Layer 6 of a small transformer language model trained on English Wikipedia (9 layers, counted from 0, width 128). Numbers have three digits each and are written without spaces.
A neuron's activation on a vector x is SiLU(gate . x) times (in . x), where the dot is the dot product.
The model reads these tokens: " played" " under" " his" " former" " Pre" "ston" " manager" "," " Cra" "ig" " Brown" "." " He" " made" " his" " debut" " against" " St" " John" "stone" " in" " the" " opening" " game" " of" " the" " season" "." " N" "ear" " the" " end"

The vector x that enters this layer's MLP at each token. A number n stands for (n - 500) times 0.014.
0 " played": 443504492637474579470628494737610475532523767573369594161290635696292496430592736482376443550449437373701438519624503609416450508436373778469474495561443501601518354452477522502570488428453461570570456386459461495543453572555570402398403421554527442415486575527589688407469334315435524560457513470555470493598512595548517419416546571513594450578600289315642417642413476538418485363410
1 " under": 595497511397491551522482377731574558434507655576490605234188510596499402532684636521355514573460395511545362440566634626473471488394400639275439483554505490580484195516471437491537526318649473547507439447484572411479498631533578439426426276451462404405350552448482594415447326324454506492586493551632518409461598531535569493426297533362466466571437338417477570665405402247580457346449
2 " his": 569512461542441527558572504783583565499671736539433517229242705627365519559838572755504515605515421524604482425467506645475461520422385640442564439570567500658549271426510391527581551447555441404694510480512468385486412540512528422402400386427506422469449573581578658637372378320481455586518525555662543511471537551571476408315405584404621450516439425392456507599361379599525449424536
3 " former": 574522536519441592476631480803586567374656661563523513210204585602370438575558597684494431535509477474653392439550568632454454574501400719440627493702552469530501272434513542534520544534567423503547394407492511488487440615546544515408490344552526486530402689444570563601444356352399527559490586520665522424463532479508519633257415567382597406536580420351556339621388406533373357497467
4 " Pre": 416429420585336425350471468577830673596336582503531468224476614698494484445497671556494563457403654473560603565490558732345405617463350504396579465633529474584616308364431439431340496581647467650408347294327497408507443593395372392454539530389535501529539500455444488477448457366483518455477366614573501381671543386593404485330604579508585412491281230434570444371195536249557263435512
5 "ston": 561513452513284563475728431822640609513396661458391201158440534524382380495512590433528589499520420627597552600355496456502456640405437745562394515661446542548493329472391482469364553694627527571409471518495521569527421625737474609337615488586496501487551510663563541584285532545474544472473474436532609507510479549486496438345424458526518404504597447453643467494321553331555308499526
6 " manager": 560594497428396592599620525971523481470562632602512394187461549621351452452410651605469611393521582453693365497556562679450568596411466568429465443667481587620562325454382591487444568687472452465635388489465459464549554521512524316370418325480495553446514608551525497393500452509459620588411476357517547569469356455511433602388433615531468503638501406462630489609375497428392409490492
7 ",": 559526451544431608439529473793540548564539673650415498243066487545407384498597599361595535422509588479587463532536496590479463523486400621501542469635459584486462321426392531520451642527512471558744459404506529523614473556605436444429410521449479513519439676464500559455505422287433453518452399517533511513424549545505428523431368433472563488541514543351561637485347568506406500449500
8 " Cra": 329414414666244435483484370589677467566544463545497500288595413582351454628461695474467574378513616376477583610575434498585583429501456498369488434439361446502610424476498607544281822503571512796501647413311600270615455807459311664421476461540710542661558562714485496450435503281510530528428266448609563541417575594527476462272596498484593343408521518379556565400460737336407315582416
9 "ig": 639691497480371549552689499656531627686458749492533442218542413459390509508336643542633569408523504299595508737582438462389544529546511631556529366518408610512410540630590404634440493500488470521550424387394582591627447684649308600410645359431495574476475470872421595510401426492408611353376483378481414467315540561568557485267414447687415511771406435630597460485378566339538409568594
10 " Brown": 436575436459303627484587356772582458723586637527482466117499411462387421488427534409393543352449363457592496509436462669469584626505421524556543477580486671460521479442395618518511496577435280651432556490415545581679481657567444508502613416490479407537533529691487547464219547644457528533441401421442407494391447528521467492265471490484396494528516421478589595459353589505515296363460
11 ".": 469635494510632605363503371724505386457524584621381593243083473638502498511573659676537531351490553492524382456423618479499544420563414587357418567549516595473569313426470594502424558483681471529613506444544520652560616578597496595401435514404587517491470536488526640402558403229497432549467480449492568456398570521469451457436510458400479403559416493461500507408466475542367509493450
12 " He": 447474477325439570745696273765675508563453579756527453204405425591450382557570636549565427386606516328543421476516531559536545540515453599506674419522511535560497496432373609580480531489496500620731721362549462598405482433587460644451666488341500421519638485685410574702551553548383490577425541379539498675412598497516482405339274544497579323324248353447470595499371407610389400495453
13 " made": 422463437594666558621628257808361540438356704585517452369350535594306764518542593557337633582501524449428462430615476556469534462492513595654560426511585563422411398362455549468424536391457466640393732267429341607284523606348468470524390436442526473388433550599538485651589437464563649527535449385356234572436508591284489498140383669539556309367501185460472475411571414405457347550463
14 " his": 578429394486500556596608464822540561532631743561489473374260670580260691552754620726438470648509518555675562502530364669497496568537398513635647458499597478636425378403583493594529599597398540450699516488537495359393454588415489369411479385437475375456572507588558551782331437336531496510486476537592417480438482564525513423245347615433655476406334289376451640595449446711439523407512
15 " debut": 448459413721605625514617447870665573469499785557582457354359547508243776329479770468367703646434482443613331624459386514489568527543466582505760498505498553660517404333388626480445445677374406606588512465441407596446562491512522367423467344394505525468429574523688427450420542383645597392453474416476462399559414508443610517361382535412518441494693377338520537643501557510338498712484
16 " against": 519467504502543531506531488726562570544437737468397671339087423637345624514542588458646505541529537490569534509622469617453476758565520684502582594510454419582388368386467487537470712544600552610445425473486490627417379516644456410397427297564415566461437648458612573552246354318456552510577460431486543472534461616539531464367310513388540433416428415329466469476533504443331564462510
17 " St": 281527372372236364478368578537565467580308506538442545293470421587381498431471728641465667519535582495625556399400360415268373543576407714502505444569429399523594560381412383481334586690558525679558541340224530489385479583382458624350513438396602733615474710473442666483528542479614425566474261395772527510349562555472543531408485612384629295571662384633505591358424559438325520544489
18 " John": 445676292369395527381518535727807502642494581381659645302446315454311257501194515495548541574357517704559713644401395619231465642604420703446416467538495516464520422701362463532436537494510393443476446618425512411558496670485282665379698290381537517346505391495469461463428503462484632520395397493578436387448401458495466475183495343589512599530405459548459393385227614467393457485501
19 "stone": 582549408524412571431666438865540495567513498620344477072442485510421489548382598476520584521455352455636655621476471471452558602535535563558570541730533611488420405453418534461385434652548367549578476526478543564510375624542481519406575331470477522452528584668484526543394508565456485444491445365484500571412520452454450485519474521487480534640502397412596556466340599488498417486530
20 " in": 548440444449525571503445563676504523408280730578293468357138429521228650419566566400519523554627393402599449596601506647541482453592353612445620580559509555530414455366514548591283483635595405675723773518446462613411355624547474396343473388517453399518405462506579560445379425409481534561419419320479402439517360495461371505483372513608626408320330385513537475381468394490379412465470
21 " the": 588419540565349554560586548731572432501536711627304373323127560525335637462818570853530503579444476430593503455468534552399479585612310580457495487495580499492498289431467552503464558556599363570642556513622460535334424602546534419372581511517428675529448540504577436604389426494503578612582539526528472457518417426530440479477484500560652407412500361402598547345490482503413405540464
22 " opening": 457437526598478525495684505902562376444477685489337347366296485520226697395505517484383626600491389397572492467502587503437457633675461629469710488622639432536572549360399547496473363624423297606471541474603572483522564818473509407353357300420624491526372558401586450472463589592563705505527490461394517466521572419515520583309484619466555362367480276269493326472505562468624357534421
23 " game": 353454519599620498540428453913568441554522625755382430311361463681361618385508649544418497534392568355569516424432442623502579655448408664458671488509648367658463464497419615739378486638389537562639429512550448570422606547616499260522549207550444519420502662570519587415397691484629717607520485391383452383404395405453476540443462482572544396375538377314538449636567526418499434532571
24 " of": 513463499381511582457520539681494491465495524581560551384079446572419585511636514460423364452540564277569704487607447622528561666571443539501551507492539486590381462550331554553343643517523447539452511621471494605471353639583459458443570258443208623392456501448654604449476488319474550503528490383486502360393507407318604568493308601633581410290521282374535425411407644561334515473462
25 " the": 578482551520355579477558543750632476564593656601371427269106597565447527498779565828426524539450520436564614490428540566385511649583354574447459493436528488515405273452406507503472581515591367597594509466616479517398443641566594388375575444493395685486502565510598524565372458441484548600584559554548489495488484436520460493492464502514570416423555458392616544438509460533372408474452
26 " season": 511492609471580433515443508921711347293521558613450364312471545604387618471468693422339437480482527533370589417484387554446477703519406586507735554554635406398481410552258621691437554706410439465585396511595501561516546559611438212423544330420553546518444538692593535389329689527509620520534446327468627426446479486515555602531518537513550393437442384289721502667476380492471460653498
27 ".": 458647451507677640344556300759537388450489594644354603291100455653503533503522679668546513364502626454515446423410557472526546486605428599398444565565510571508572321457441580508424551487705500514581485438536492665547651622586481598362427482381547544512444550497514629432586464255516437528441416451472552452349584514403449439423542454429447424511372496495464500395461484544321549531460
28 " N": 382502585519336541416538548563623456660514611527476370208350573839414463542481787457502507342520615633411436495473618567446478602674430651636642538405338539680517449539452636501456611436618566651642454341307605346601637540577483514508476495530471624571501521641402462621638505340614608532325587480534346629410506499399380528442301560460406513532487476632399437570492529601336288639664
29 "ear": 502378549544598557628545463660681409448504449210614274347455685641647541508603493388392185527555563559512416571306585480484522818479385587577515415537444571762481353413472513564485581539394206633276470527602666541481438729419461375464696650665430252375532389494554498482402577626469469664407505538399273420701638632527483428470348541392347351393496319677484528533482481483333674515397
30 " the": 547496544567389495522602468778556408624604667595473448273179653552496560586667569908496475452546497474526555554375522534445453606583377627474488462451552524450425241439464548465473620479568367677536629535624441529385474721570615423438536499529379703510652583523502513680389506554560580530594547538512437511402450457540349377427430515507549478400459461471615526404499412520343452485440
31 " end": 544542600421606510565589640795535427422454689455585417347419336456414471434316751523396507480533441406458398489320450538539515534639482617424509456664577471682518578607317630526670543610548478532747560492512522596521554843414467246347517352438600593504516754377587516555417607598698634475455388401312628375475614423522697699451494722435420311465451512404448355681586600247553366654563

Each question shows the input weights of one neuron of the MLP. A number n stands for (n - 500) times 0.0008.

n429 gate: 212528563494397525538641519364531534456478519709441345609542513569541379506497548471491653434643576503594519481535516627371595503443395277440441670399417422478428585345375453774500694428506609538497601453450363482566478374482535587394550647446367402578366478447540363442402440628385272516611525376431403412450569665345604311447293751563579465650442582658607318431628632556425518411447
n429 in: 360653664584554353605537500552663393396403601445513520456353619568694621127570546582266507534540455531490517520551470705469418446609547528612433658585600378514527605681409313419737507332457610645507568638443342351412537615540514500294500639531450636623503178399594487598365466513393570628500483436348470428537439393330530286361526591377510418524500451473561211585723578377500454603399
Which token does this neuron like most? 13 " made"

n417 gate: 491413629575341440538500517534424451488471514462627529495410436620512290488426561443396546418345565427512399632485488368538465252562643566512512594611471631419500463561622485344558624406559642500514739428433421333425728334517529454494575659538635332533589523575558595702644450536572472420420281579535454602529584606471340587483469468289465488676514573526607523538393318586602435550570
n417 in: 551536450555569621419389710367592613470609591612447511570456466545494439587454446406535461489630480545536494416584506626506436564562593641453497349366559369648483454422469414492472376396484551622556480536505652596555594388606610318375376579511418544609503662428334472379467449492467454369470486450444425525456444641444453564651368517534486564489724403618261410665383331412458573294594
On which token does it fire most, and how strongly? 28 " N", at about 4.5

n250 gate: 438587376503555462733654429088581274337433612549490575679491552503689462406589273446522516344526552497516516503532574696646536477562389720464420561526602465519548412305490377545494434512569447642577523603689510704526481474604490500600561412617503326627446458568394420672368533571567462342554487485426458399539532506506519665552679426578532448651541528538380265646429648678539397520477
n250 in: 253392624706437507571352436722396537349518430684619463503612638369448389504467557486449467485655402327656582534377818414556582246455679623485593564302519485388567367511352310337504553425525421485559732570535738561485481541464391585411364522377364347507680377489548791475700714373511642473680526493775433257496623493429474496414514634298298549641511634493827405552611519302362385511448
Which token does this neuron like most? 16 " against"

n412 gate: 569549464320607535379604638621650613481680552395516418421950611411457477480455550283516532503500447243650393415340588322516631602352593561314627432647447552480555576575578526681500440506491576191480549555436493472562578451465572355425484366569564462647403546432516633380522579540497538360789539524503379421523451445529601533542557487697369516354637541461412647425477559494575430536588
n412 in: 435543590458497503482433574442423476378503403531570744521774364630515613583506592428324454488394469546442350420537476404309432518547524519408546856475631715565604589296573392393436587638716612528580448561372534491521381632482525433466397428503618575547512574626391415545575562646700644328560565396494613577439506500463396497377634497556559519515347530539439458420322393421368330500509
Which token does this neuron like most? 31 " end"

n46 gate: 510517609590554477381426626546500657286497704520530524714491595429377463578470555437569540585319473439534463531547564309442344361493407605517487503575407743249338303605264432550568600432291703463568629681535500429544433625734572550561286517439420536312500284554450517484371418574580593462467653506459517578554618550772497598368562466558734585574450694316486659598567611463561690678406
n46 in: 560487460451431477414540387419666667513510414446292463503482303480263563510493586603707483550493500497440659467517477266423497537523396551503470532440642590583527532407404680546599648408385294431324794421574450602457424493555426559454405471107333367500451493616694395356519490642605614317497480640483467383510596559403454413520378536273527520517334313461527484497546632552806420510229
Which token does this neuron like most? 15 " debut"

n194 gate: 358366618612579368486551611385403548459547660590637465646546797455399445317605500368266654479422619392459383382704589507462445573465432663424363376621776634531538530555483697565503490243600402576383438565673336431521675452409524446394476540455367352691401397507507500610312385520551497528374458552287503476527648316330555383538447648611490697620635453459393547607651545734597590594685
n194 in: 439440572619596598742295689494536500454570468461376386414453504639400359301500527370559436504591514500635411353685835407489657443600650610759504621461493702368663638336440436479507399609479283493372575539451464313539602575597414402465419621568560437510331457401599218493427439588570531565510432357709489343288660500282706429674521606328504614465768410553337361564511543563610576633684
Which token does this neuron like most? 22 " opening"

n623 gate: 424598408536405610297396595251310455487670656579259586574613579648414445349513418509605780599403430464582471582300542424641526480490346325229379646484653418546287230405591461506516583506724417503444411399312523638539539421452503681461549532572468666390484441572500442449577503469587500560590549608592624352448660497474418579589500598500477566627567468523349474592461454384294519470624
n623 in: 609615510347322380463346392433338104437520607575319592456336673514422577459755555509569460554430408510591682486629523626564470358548434587460577663453589423598554229439453416493423397403640418554450463406437452552463460453477561570527376605564646441345510621470523283379658425462627457796460673570453490381480584453514544510551392530442632402611692661457547348591308379709304621425608
Which token does this neuron like most? 11 "."

n306 gate: 279531478414380314243568674522391427295302782531420397543382509556394503357612619549491478469457616522571404344618374690540568584553476420417629600407478478550689575335602357543509626538378563704559432386500447539386589484434413381444577488584463591479350546587632506485597475479356643443390410590642420475525389390534608404509467506618447348398336533509726518531472404591553380491377
n306 in: 704681615484616631522588614600464511577473321503489581490478547497539420589342457581619599600527314520414533508408528620575344461335478592567398376595630683519456298374591464500431503473612404447483556577443663604492362553573436547459453481533448269508525553475415508441449480526437448579500394406367478665467400379559392528522678433385586489561582411577572274455558425353592565582478
On which token does it fire most, and how strongly? 20 " in", at about 5.7

n695 gate: 361561587440721383728318494332606617516633592523577468519605616461355656471522540503572532568341438312458603374494644374290432307536560457635471482426585404445526662555564468427522392393354435497446548650452555457500280365422536503506567466677516569343497327689570481522563523415655361677475655606519555348717622443768404455510699497442323577426541606522551405635442394513506547304446
n695 in: 585584356510232356506487510485513420388401641382494608559423500360484529490630593436412490637609401614526471363516584487490344536490799513299552602614543432552610509464387653616494480717325421629591601539614421385532484656282533334513715497780542389637490468532616404390528585518436478632484477600617736327584445378552597516464283506379503445626538333538555500406355358599588560322406
Which token does this neuron like most? 9 "ig"

n218 gate: 500443483487513471490530460533510497451614513393639366598609410403393513510474436450474566610546277430596447624383315389657500480604634466530255611537605547543720471557358630200560486366574615576530346807343507605540364590720550497454368461527651419513516576414516596455601306610395301273497644734533364493480553316503460633663574420500323607526682597553330461620533457601716465470351
n218 in: 440579487539428637265638523610586510520455637743434483500553427444384376474523633655510612268657530607517345384417552553427483623447594401497684425480487424321688558517464483441315463550411440234510583369558604519477536569433443317309713600464653561585513219427513291548304533425643691591747317379500493327487477578533615387606420569590490321323451555477497448437405510305546558520513
Which token does this neuron like most? 31 " end"

n657 gate: 500466606494644528432571585544520590404503629306393517556497483343566475480675516439517534412511555586747486220440568543443437648497494421494483470577488534355426374591551423480741428584549627769540366545624431693587472392597643564412508414620366445524469463421320365558459503637548380410371420511517435360607514402395511460446533531451580338424547514455421542349559415556534627480548
n657 in: 287424503627345360662668696383440445441702559593395433637602586610320359321299446537439414381418527423566450343523326430390719543540717814517566550430557503656629401533259503536467594358663386474540633375420473421342470669516600389477638422586542484490412576454579431478435600638330445436617617565381480670612480389357381344470368659463470440418633574467378552467563582497576471487388
Which token does this neuron like most? 21 " the"

n13 gate: 582330477639744484539455776462405342345577565316598457630561326408424539431635550372430546438464563424520314460543523546438474566358468574409419367418736761601549415533572503581464298472456497565771484471421613544373533706465378403471367634470490379387506605559733474393637451450442558593397539598637520585481660600651493484713427562408546592363433440668386388730637458535402424377435
n13 in: 493720521578596483565503431463531297510439510656620586542391634379507589410551391741393452493221692576466438251521425580414576334524338543497387533531580747617486387331343417551431437461550353592497507268503584523664729731641555286267452403490500577362473500658626555357396483562693406335338472561558709628404445483635507352593477593393414600414658597486418453607644558673524513308503
On which token does it fire most, and how strongly? 31 " end", at about 4.5

n469 gate: 643426562551490494364404468520603395478582529494346419589577506312458494574377447382754603380500346604574532370555628497565426723484386497651474463490543384468342438487410384670561713518475326506468662356506513457407458529641402618545736384409341459574580423394510554684233542326452614582579519597445432594657416567325410797248475465386419458583361447522500541419455323487403538314474
n469 in: 455527524562604459348604647619640377515465488626494485526539410491395509512611560386558473282406301548449348365479521515428560539301544475577295378476551530545580411518304476494289394435448367310467518518517542392388533431633407497586447558321474404469465524467385509535578497517562491476629560422432458554547297535635607404396442664353404596574553792350682427389479435641491506579242
On which token does it fire most, and how strongly? 10 " Brown", at about 2.5

n146 gate: 484516386575563603563484492775358464594441419320341450371391358700434448371438550466467325605487505537550539556537411505474574545336485419518571378445383579468476497579688600516505519510556604388403500513386590437599612511533500394442586536511417446668523487526451477419464447313523634513469434525547434542458584503611432503442571516455497579547330503394566624460497526314534368391437
n146 in: 554328608463535553629391581527484701460405489459604519484524503500495457460579456490349409554320495570492500584559529441643414360503584594511628464476375631446393381516567556481615269692596432634570309532433728482500663505435389479540574463465500448580609527406662633513458459503603500464511476497361489584633648497505479460422448444438557489684489521431639463433350487368301497573473
Which token does this neuron like most? 4 " Pre"

n436 gate: 690540332437576644533379485475485530509324545543567503626524314485390419725601421526778681665431596678549549500375500475476488445540440534497388526576457266576448259396352500500455543596541586285503585262475445471597500631533564464573464456668392441631437655427578325429358479563458473416584448352664272442434527494473506518670562567570595601379342574533524464421449442575430423482482
n436 in: 500219681442633516634519412577435487513375455490419464466540454474605578461570516454548562660361593507448614533474484635719598801569503409767451379435656608493311459592594500571406503541475689607448664484588586425529506458751513632604380602670474596541713471529548477560338816661400522427452313506432373474442702619425252552471399448595523625484513379542640538303546510564438411374503
On which token does it fire most, and how strongly? 20 " in", at about 1.9

n633 gate: 370441265472549442612403651248318541459644382725507500569673500412686275556616279236653222521459454472503629553483673507391493409289521367287427483538383524486336402398521420441469482370584245524681616500587500540535545448425454490389383578724620357540524340413628521429503398583397459447627395595458315426618615566356688671378561441525633514469404656721545462553528535503647466362423
n633 in: 667451641698455440587523428456489530429407575466395622523614561694485766542315373475522466743384297610511413466371391336473420663496567434594617608735615485712492357584526383564734485504668458455662580613321355576609432576316645593466507500443504422847478270466601451463463759597485367619574462596360406610692621436295598424765526836557432417583659379369542415265251364322375463638515
Which token does this neuron like most? 29 "ear"

n522 gate: 383481386427375452549436451474445411532395628614629471665451636273568638390757332588544506458545421448649639471555487380607542413500399523500577420613343461494536328357432335308571516463372589648345610474671493512503359490723578526593462478529519595438302674413570570466522393659459440457497539315558442555455661609445671549387466419484639636702601773474639288500339523554384657507561
n522 in: 615278507632484577324458448506507551600583410395565471413581569415556710435394497488427367569648748572656607444412694470487480471543423665536477534314440620712360307497399621545523569500553179571399579587479487594562435644465536571529568640385564806406455454386435613727233566664436465689449444549526487500519555468379490546526446279438592435351513563648399615575422432462425551695367
Which token does this neuron like most? 30 " the"

n449 gate: 408528504650444152624528457554433465339566510553644323582587482472411388316632371540339535415598353543578250472585770436659603493586479693539514674366400535652486315539412504521433518382568525722500514426749332304346521376424817402394448565560444497497392429542381538592531475594493683662476553646528422468598627633504549383564349793720422454475275328367458593486591373528383592479591
n449 in: 493565529554635532536687334482442468452672654360349594478663243617523375766589491530393693545628480373413749516377455418425607373605652523500481491698516584578403447516387455336464602389628520461523419477455484429529358630456363442190609453357350462463615464468410625484443445469414497322337435518558264477291513494451497393552465633709510542397494380545235497464452577627555560454432
Its three highest activations, in order, are on tokens 13 " made", 12 " He", 14 " his"

n27 gate: 475579466575373536579676579426546479388434615521688491637535390610350515540440597454536436491669404463582400353604455365378699677555494616360464561466692308573491574509409412482606352549526333582363576430610355404603473524559580503454542337531470610483623543573434603418542436497515500519620757369363619325397543289393497592619317512457635531636727512599415264537533515590534479522521
n27 in: 472482460358424576586454623378515536485407546543650515460568426525324622325566621437399457451394385481439359574580585611583460528506590503331427497263494570718362331506583426588451621427479310641488497610608453650659497592369540500650515452558564503494467448687622722358515386736545458459464562324555423512634337348488675586408506387571642500607446437424549515278313613440478500668469
Its three highest activations, in order, are on tokens 24 " of", 15 " debut", 9 "ig"

n543 gate: 664378434452455725538469392491288606524670627385455699581534531395462273719357370347675469493682542290510372514403717528455267409314687457434452563267546611469680473737559615531524525434369433618580531359751444620590431451507458593358493524629661463533232424441582435554612336464548605571640528572670510744528521500378476451337490285402584587610551503383330602430476514613462577489531
n543 in: 587511507659468673518454593432669447720584582511618442485563694532385344518324390342552471378486482619407582522464493399543518550630542430661539500493544568443543340694372313400468525613469362764425471215583279589578678690510529355404461577453670325380571482564468621465703449629313577314451641453679639615450475578378293572583382350366209374867514611443514409335650532479461420743514
Its two highest activations, in order, are on tokens 7 ",", 14 " his"

n579 gate: 476559691595445280493418610453207683381571483389503704446418541251580541662615507606771466424432360451503442403586401497362541552347449404503521706562619606438421537528229641363534601388470573490665580380631448480544620528654549469281500537648388470533704414479507538477534510497503476675442372503792438600531689435555393672404510459514407669380551604714624402334510164524565590542579
n579 in: 563569503153542506395415408565345426520471487533546355398494510642715471539468547488577405477503277622520507431457412513523404312487268429448614431539274602434484544361516470493595533353434460667716381363473367531402631549462652539359601574352798436654455493516545480440593384428500477627497550432428415286634333471559385339539653412609526536611497682211546687546667696561480455374516
On which token does it fire most, and how strongly? 11 ".", at about 1

n691 gate: 494400718570400475481506474509364618590544529471474386467665506636552378536456522509478648542340536614477535467516561718325500484493320706378548595568529622536603428494384600590526359469431651609561380554449425834692436452616539369371717465581599525287443474523538324372462422531576513286672312736597487461542235605390513361542462326435494348468418610471674415419587484510623475474397
n691 in: 409393503509359411532517485521593569497446437588688337540418398471474592387506561467376581648569503424375425374436445547392643387567563715326408472599494474451538315442532488471462315486576462717347640630339506608425376419494313397431514418259614543519405497431638511528497532467469443521394465516512364468598526563264445410651503706465582401356489461483335440433645691460558537541509
On which token does it fire most, and how strongly? 4 " Pre", at about 5.3

n294 gate: 460586589482336488601582463566693280473440594438409647495573469610537324472593565511497476607642441583598494546570591469396506454506572632457585314509444518442469553494433613691537361322644395506698580403548454512506509629393522470561361425647440500705307469497506452432387328459569593640431340517439399359394473594203293629586284512454540359628653414394479437571558378596631610500482
n294 in: 387518292479497449585364479319582443404393707549527448566572491512543575360565515616479373384461546381430240350540407427503555637549545466654476679479549594424618441512582488431334528352374334382382530630579617393437563640574476317494650580463473411422314697442683614482509417546389455444440476742458624427503561551631521664500432561631512585455497653407442503698609391512652506420473
Which token does this neuron like most? 1 " under"

n556 gate: 554432424706582688356446280432273670400578457504296344615541655457478389680465431369622561525461569518723744272576411591500377453613394663263579493504390489630522399402396778668575580562510372572662435335634584724511307388623594543421621275684592437497297370471429436451665409500408204504560547584579529424453388504236324460507577367409529330400348517575432436366489439475532434547579
n556 in: 420359431614256525543411439445265624550397414460504308460519435435297604659496542658791450652382317504720360671637496485608305496587306663453435435626420529662324528435615356357608493713434639507514547403523686331457310431542693489565575437511408479548682309619514661681633598524479359434348406608612593569525543543500594323478598360493681486332331518382403323417446145472601451463399
On which token does it fire most, and how strongly? 20 " in", at about 6.6

n277 gate: 486647596513582376425558801466333618483503416476408493547669534315781524517450251612613480456729676352538395589668602424384264346514517598493385565753652514428575483716544425700367420435553375395405531514535427477490510459530634517265530517432601400526510595449385459490470617506426557427547555580568544315469391649548374377589497531569541452486647580594452530503680221550261679206582
n277 in: 388507591383535674604659430519378599455640321524524570536383570458423507444568493539503490389624546577413445476528593567503319451658531371354306401249317455615632446395535277652517440454339398649670392452513430447545562371304395617559586659552384364480685465341558624614635507497620061479544437516420365395479594586448708615625409587346252706621656513325642415573320531623472396504562
On which token does it fire most, and how strongly? 20 " in", at about 0.74

n119 gate: 529638474433586592526414400547377535516588427351580668489557516306461471632592299479625663439519399361423352328452577471406368342354573517500433564503487445439516609519481310510458536395314624394503494471527409454532654181487435592635475692464646487417487387352615184453647364463443465612643623521487455384551484538461612529812547529416403529526585600500265547649442660386581656438657
n119 in: 597545354398577617503196500506513354427639334403583536489591587584267490484516583413372628665481578516593526581394468364329342526461409384616577466690428718616503537477500236609542503531264510365490452484554301361433484484431279595635357635481535478312538445497525373397610364463513544441541561455545481280612616478623593484638659449532374681449585581471343667568526599323603422516538
On which token does it fire most, and how strongly? 11 ".", at about 0.62

n249 gate: 566585777574428506312634487449221364382546454585419528522575509478330528644488620318737491362624414450481360320412416409475594547298448468541447444237452541447453421651488585528591468333355513382537522450515456425435382472530601525506450515525562482746342406469314543458659468381373485522395475415497444481400578438437316368616582419405343582553620470454622454519444357485556482522229
n249 in: 645567574355603385450503443560443507444434689480523581549320359346419543500510651400503380554573653540340413453316473463477245416503602521794457443225534503420403464537743701500383442331506483457463440756590575391543377587406487474453523467493451392545454420667209589283454638316622621405368490390483573460277386430530500383430568433412429641626660516474604566406423350441443490602253
Its two highest activations, in order, are on tokens 11 ".", 27 "."

n226 gate: 339660626321703534393466440390450472543623469497600670551710585598746484384451359491473488431429595554600619756619724554544594390402420529588394664487621691440459403554394475550491614428588347478484469600532462605537612503485478525475627540396583537431435522484497612558338604348676561478478528500325638465565519308434644352622539381434579204444540677447556325478406406522509512557403
n226 in: 371470440549425370741392546437368533474432562500464500463448401411540536361497541491468582434507433640385569377467441510517533533523494524464516494725607553543477401593493484641342610368300554411480732608424370554529638487532407487661451564672510700487324500566441409768439384487298309356656709429362530470844490304404559556391551694497444689431381465614556578417707490296467577777559
On which token does it fire most, and how strongly? 0 " played", at about 0.66

n302 gate: 433548481471437409441522574253489420416663745567437623465765496515548603622569504441478618444569504314552559493537834336608493404418525409467423528307485740548589414507507633221482654440422335566518351221363481603651364507507440354780485428481587710585489552603361284611525396682522348470445370632500363608570541709519411356489719378455519749537565615405493496567482400762441529125603
n302 in: 428439514477476587419497429534459587443430352367581548447422517670490456483294526826543338544389558432514591705609544623602561534592463612358635420677400307337456359442601564517571514591549607379405701631484648682557500459454657490233503517456487623435433476615416440598523613494580440417617411424639581663524554647524476632269441490514656588517520589376757723303318858650605546596439
On which token does it fire most, and how strongly? 8 " Cra", at about 2.9

n369 gate: 500513381481565597549552305372408348656435718440663378716616421615520539401603661408452409523380697503530651444648490404388530559517468480513399553707590612582589392477323339353572400443506447536428454415430606343650529434535367721536539244395306362481464513575399454462542682488494320600555444713526418398461556523447467444309427448487444335284593545610520571724438464545569745570631
n369 in: 271602616416608429526696421375648419487461643401526335526494536510474572444548525423542277338354483427520526464553458593497599464709464527438595469606473424431480535553451586591562303415706493290359355572408403475680389573618513399520441487394578568239448359516419696245471384628516668735581477444599497384392385663345546728467557546616507606565503529659592448556484707574543781590405
On which token does it fire most, and how strongly? 18 " John", at about 3.3

n699 gate: 490360386566467566587354497397500345656379526503527520633476560440527500473726288487623424443427466628760743453333318416691477500503457500670304411728500550413440529567493637503570547283574507620387500520550442506523560617715604216330566705477464523625325730590397530626536453563563441469405480610477597577646420470409367513497623433601436440407667445497687277698543643612376597507497
n699 in: 618372375480293526698560278461507457394530523510450503378506308685358427624484487560477570382517531578363380557446560598291534598500378427282390618591350262487634513527637211580577677609422527497577359403192398381583587419585436563563417471742411513413765366530420261464386605656533618626450500393681426554400557357712446520527523473459419557593424461570339553423557547447507497565410
On which token does it fire most, and how strongly? 5 "ston", at about 0.76

n114 gate: 414440336462482465422384646433319538458580581543419432531738287600350504422469187513517278294504310364553398464436352654400610386414437456245447577631583507507291442521613372570436579490555540444592418648467615697387486507521486710571528441464594524419405309479518451462465414517385479460775393427440496536489677370383419344613510489832390642722666421633511497361504359817486366669362
n114 in: 595456649444333800718457520606601335457292620395620379584467470419635407470586419560598483396464554257513564500534447625372433604442559673480423605456459517335607393692533342290580544417555435627430493457456782439513387560484652371443317297587464608506566480369517480383533544557368500425361591626373272433290597537564406534440598403584278480593592386473339582527259333424440575674463
Which token does this neuron like most? 9 "ig"

n600 gate: 497503443397584381608480675382571421370543327405480601544616429449254410597329339334438567470610469507456373571406540558611446207490451552483423452480643487628698334527614463617597510439536333463597540627453439535633620463510497401363653503396649333590414594493533623315314328462265372596299422428477373723243383596392490608554493466429621446323254493540631497739537483398372497558567
n600 in: 523685575526400608387423409538500551532624429487506526385429532552790571584535460464362600399414392630529571467373429709555474558546478420552545279614480610354620428406510438455426520528681556693671500375509490726394494555513334676506500563555430677364238591439433494738579516429379712771662480609578610360461723667422510445400418594487653396465519462548665529490500468589675607431442
Its three highest activations, in order, are on tokens 8 " Cra", 1 " under", 12 " He"

n408 gate: 444441623584595555414471332396487403523662428394552374463770767536523604368665557377494448421464357304428533599497418480589513513444329490385372512414563444332526583593408602422782573450605520697359665471454500528467592464433696393510347583612536407481432451303526357331654636747649526480370672599438592513516405607450520546520372382679550701539687535428533394483490536510661679367556
n408 in: 606440401542458399475503542475500556371503493376749355549407514373436566447583503632534574376723525638546493394316573546440458553553224485560398530609468180271482302468514528304391511338344557532507762612477507530325451472572422323465542435426365469409437767257455388480610500473274476439507585450598388596455588462567704733549316785422359447651655384737437338542409360628468640557381
On which token does it fire most, and how strongly? 29 "ear", at about 1.8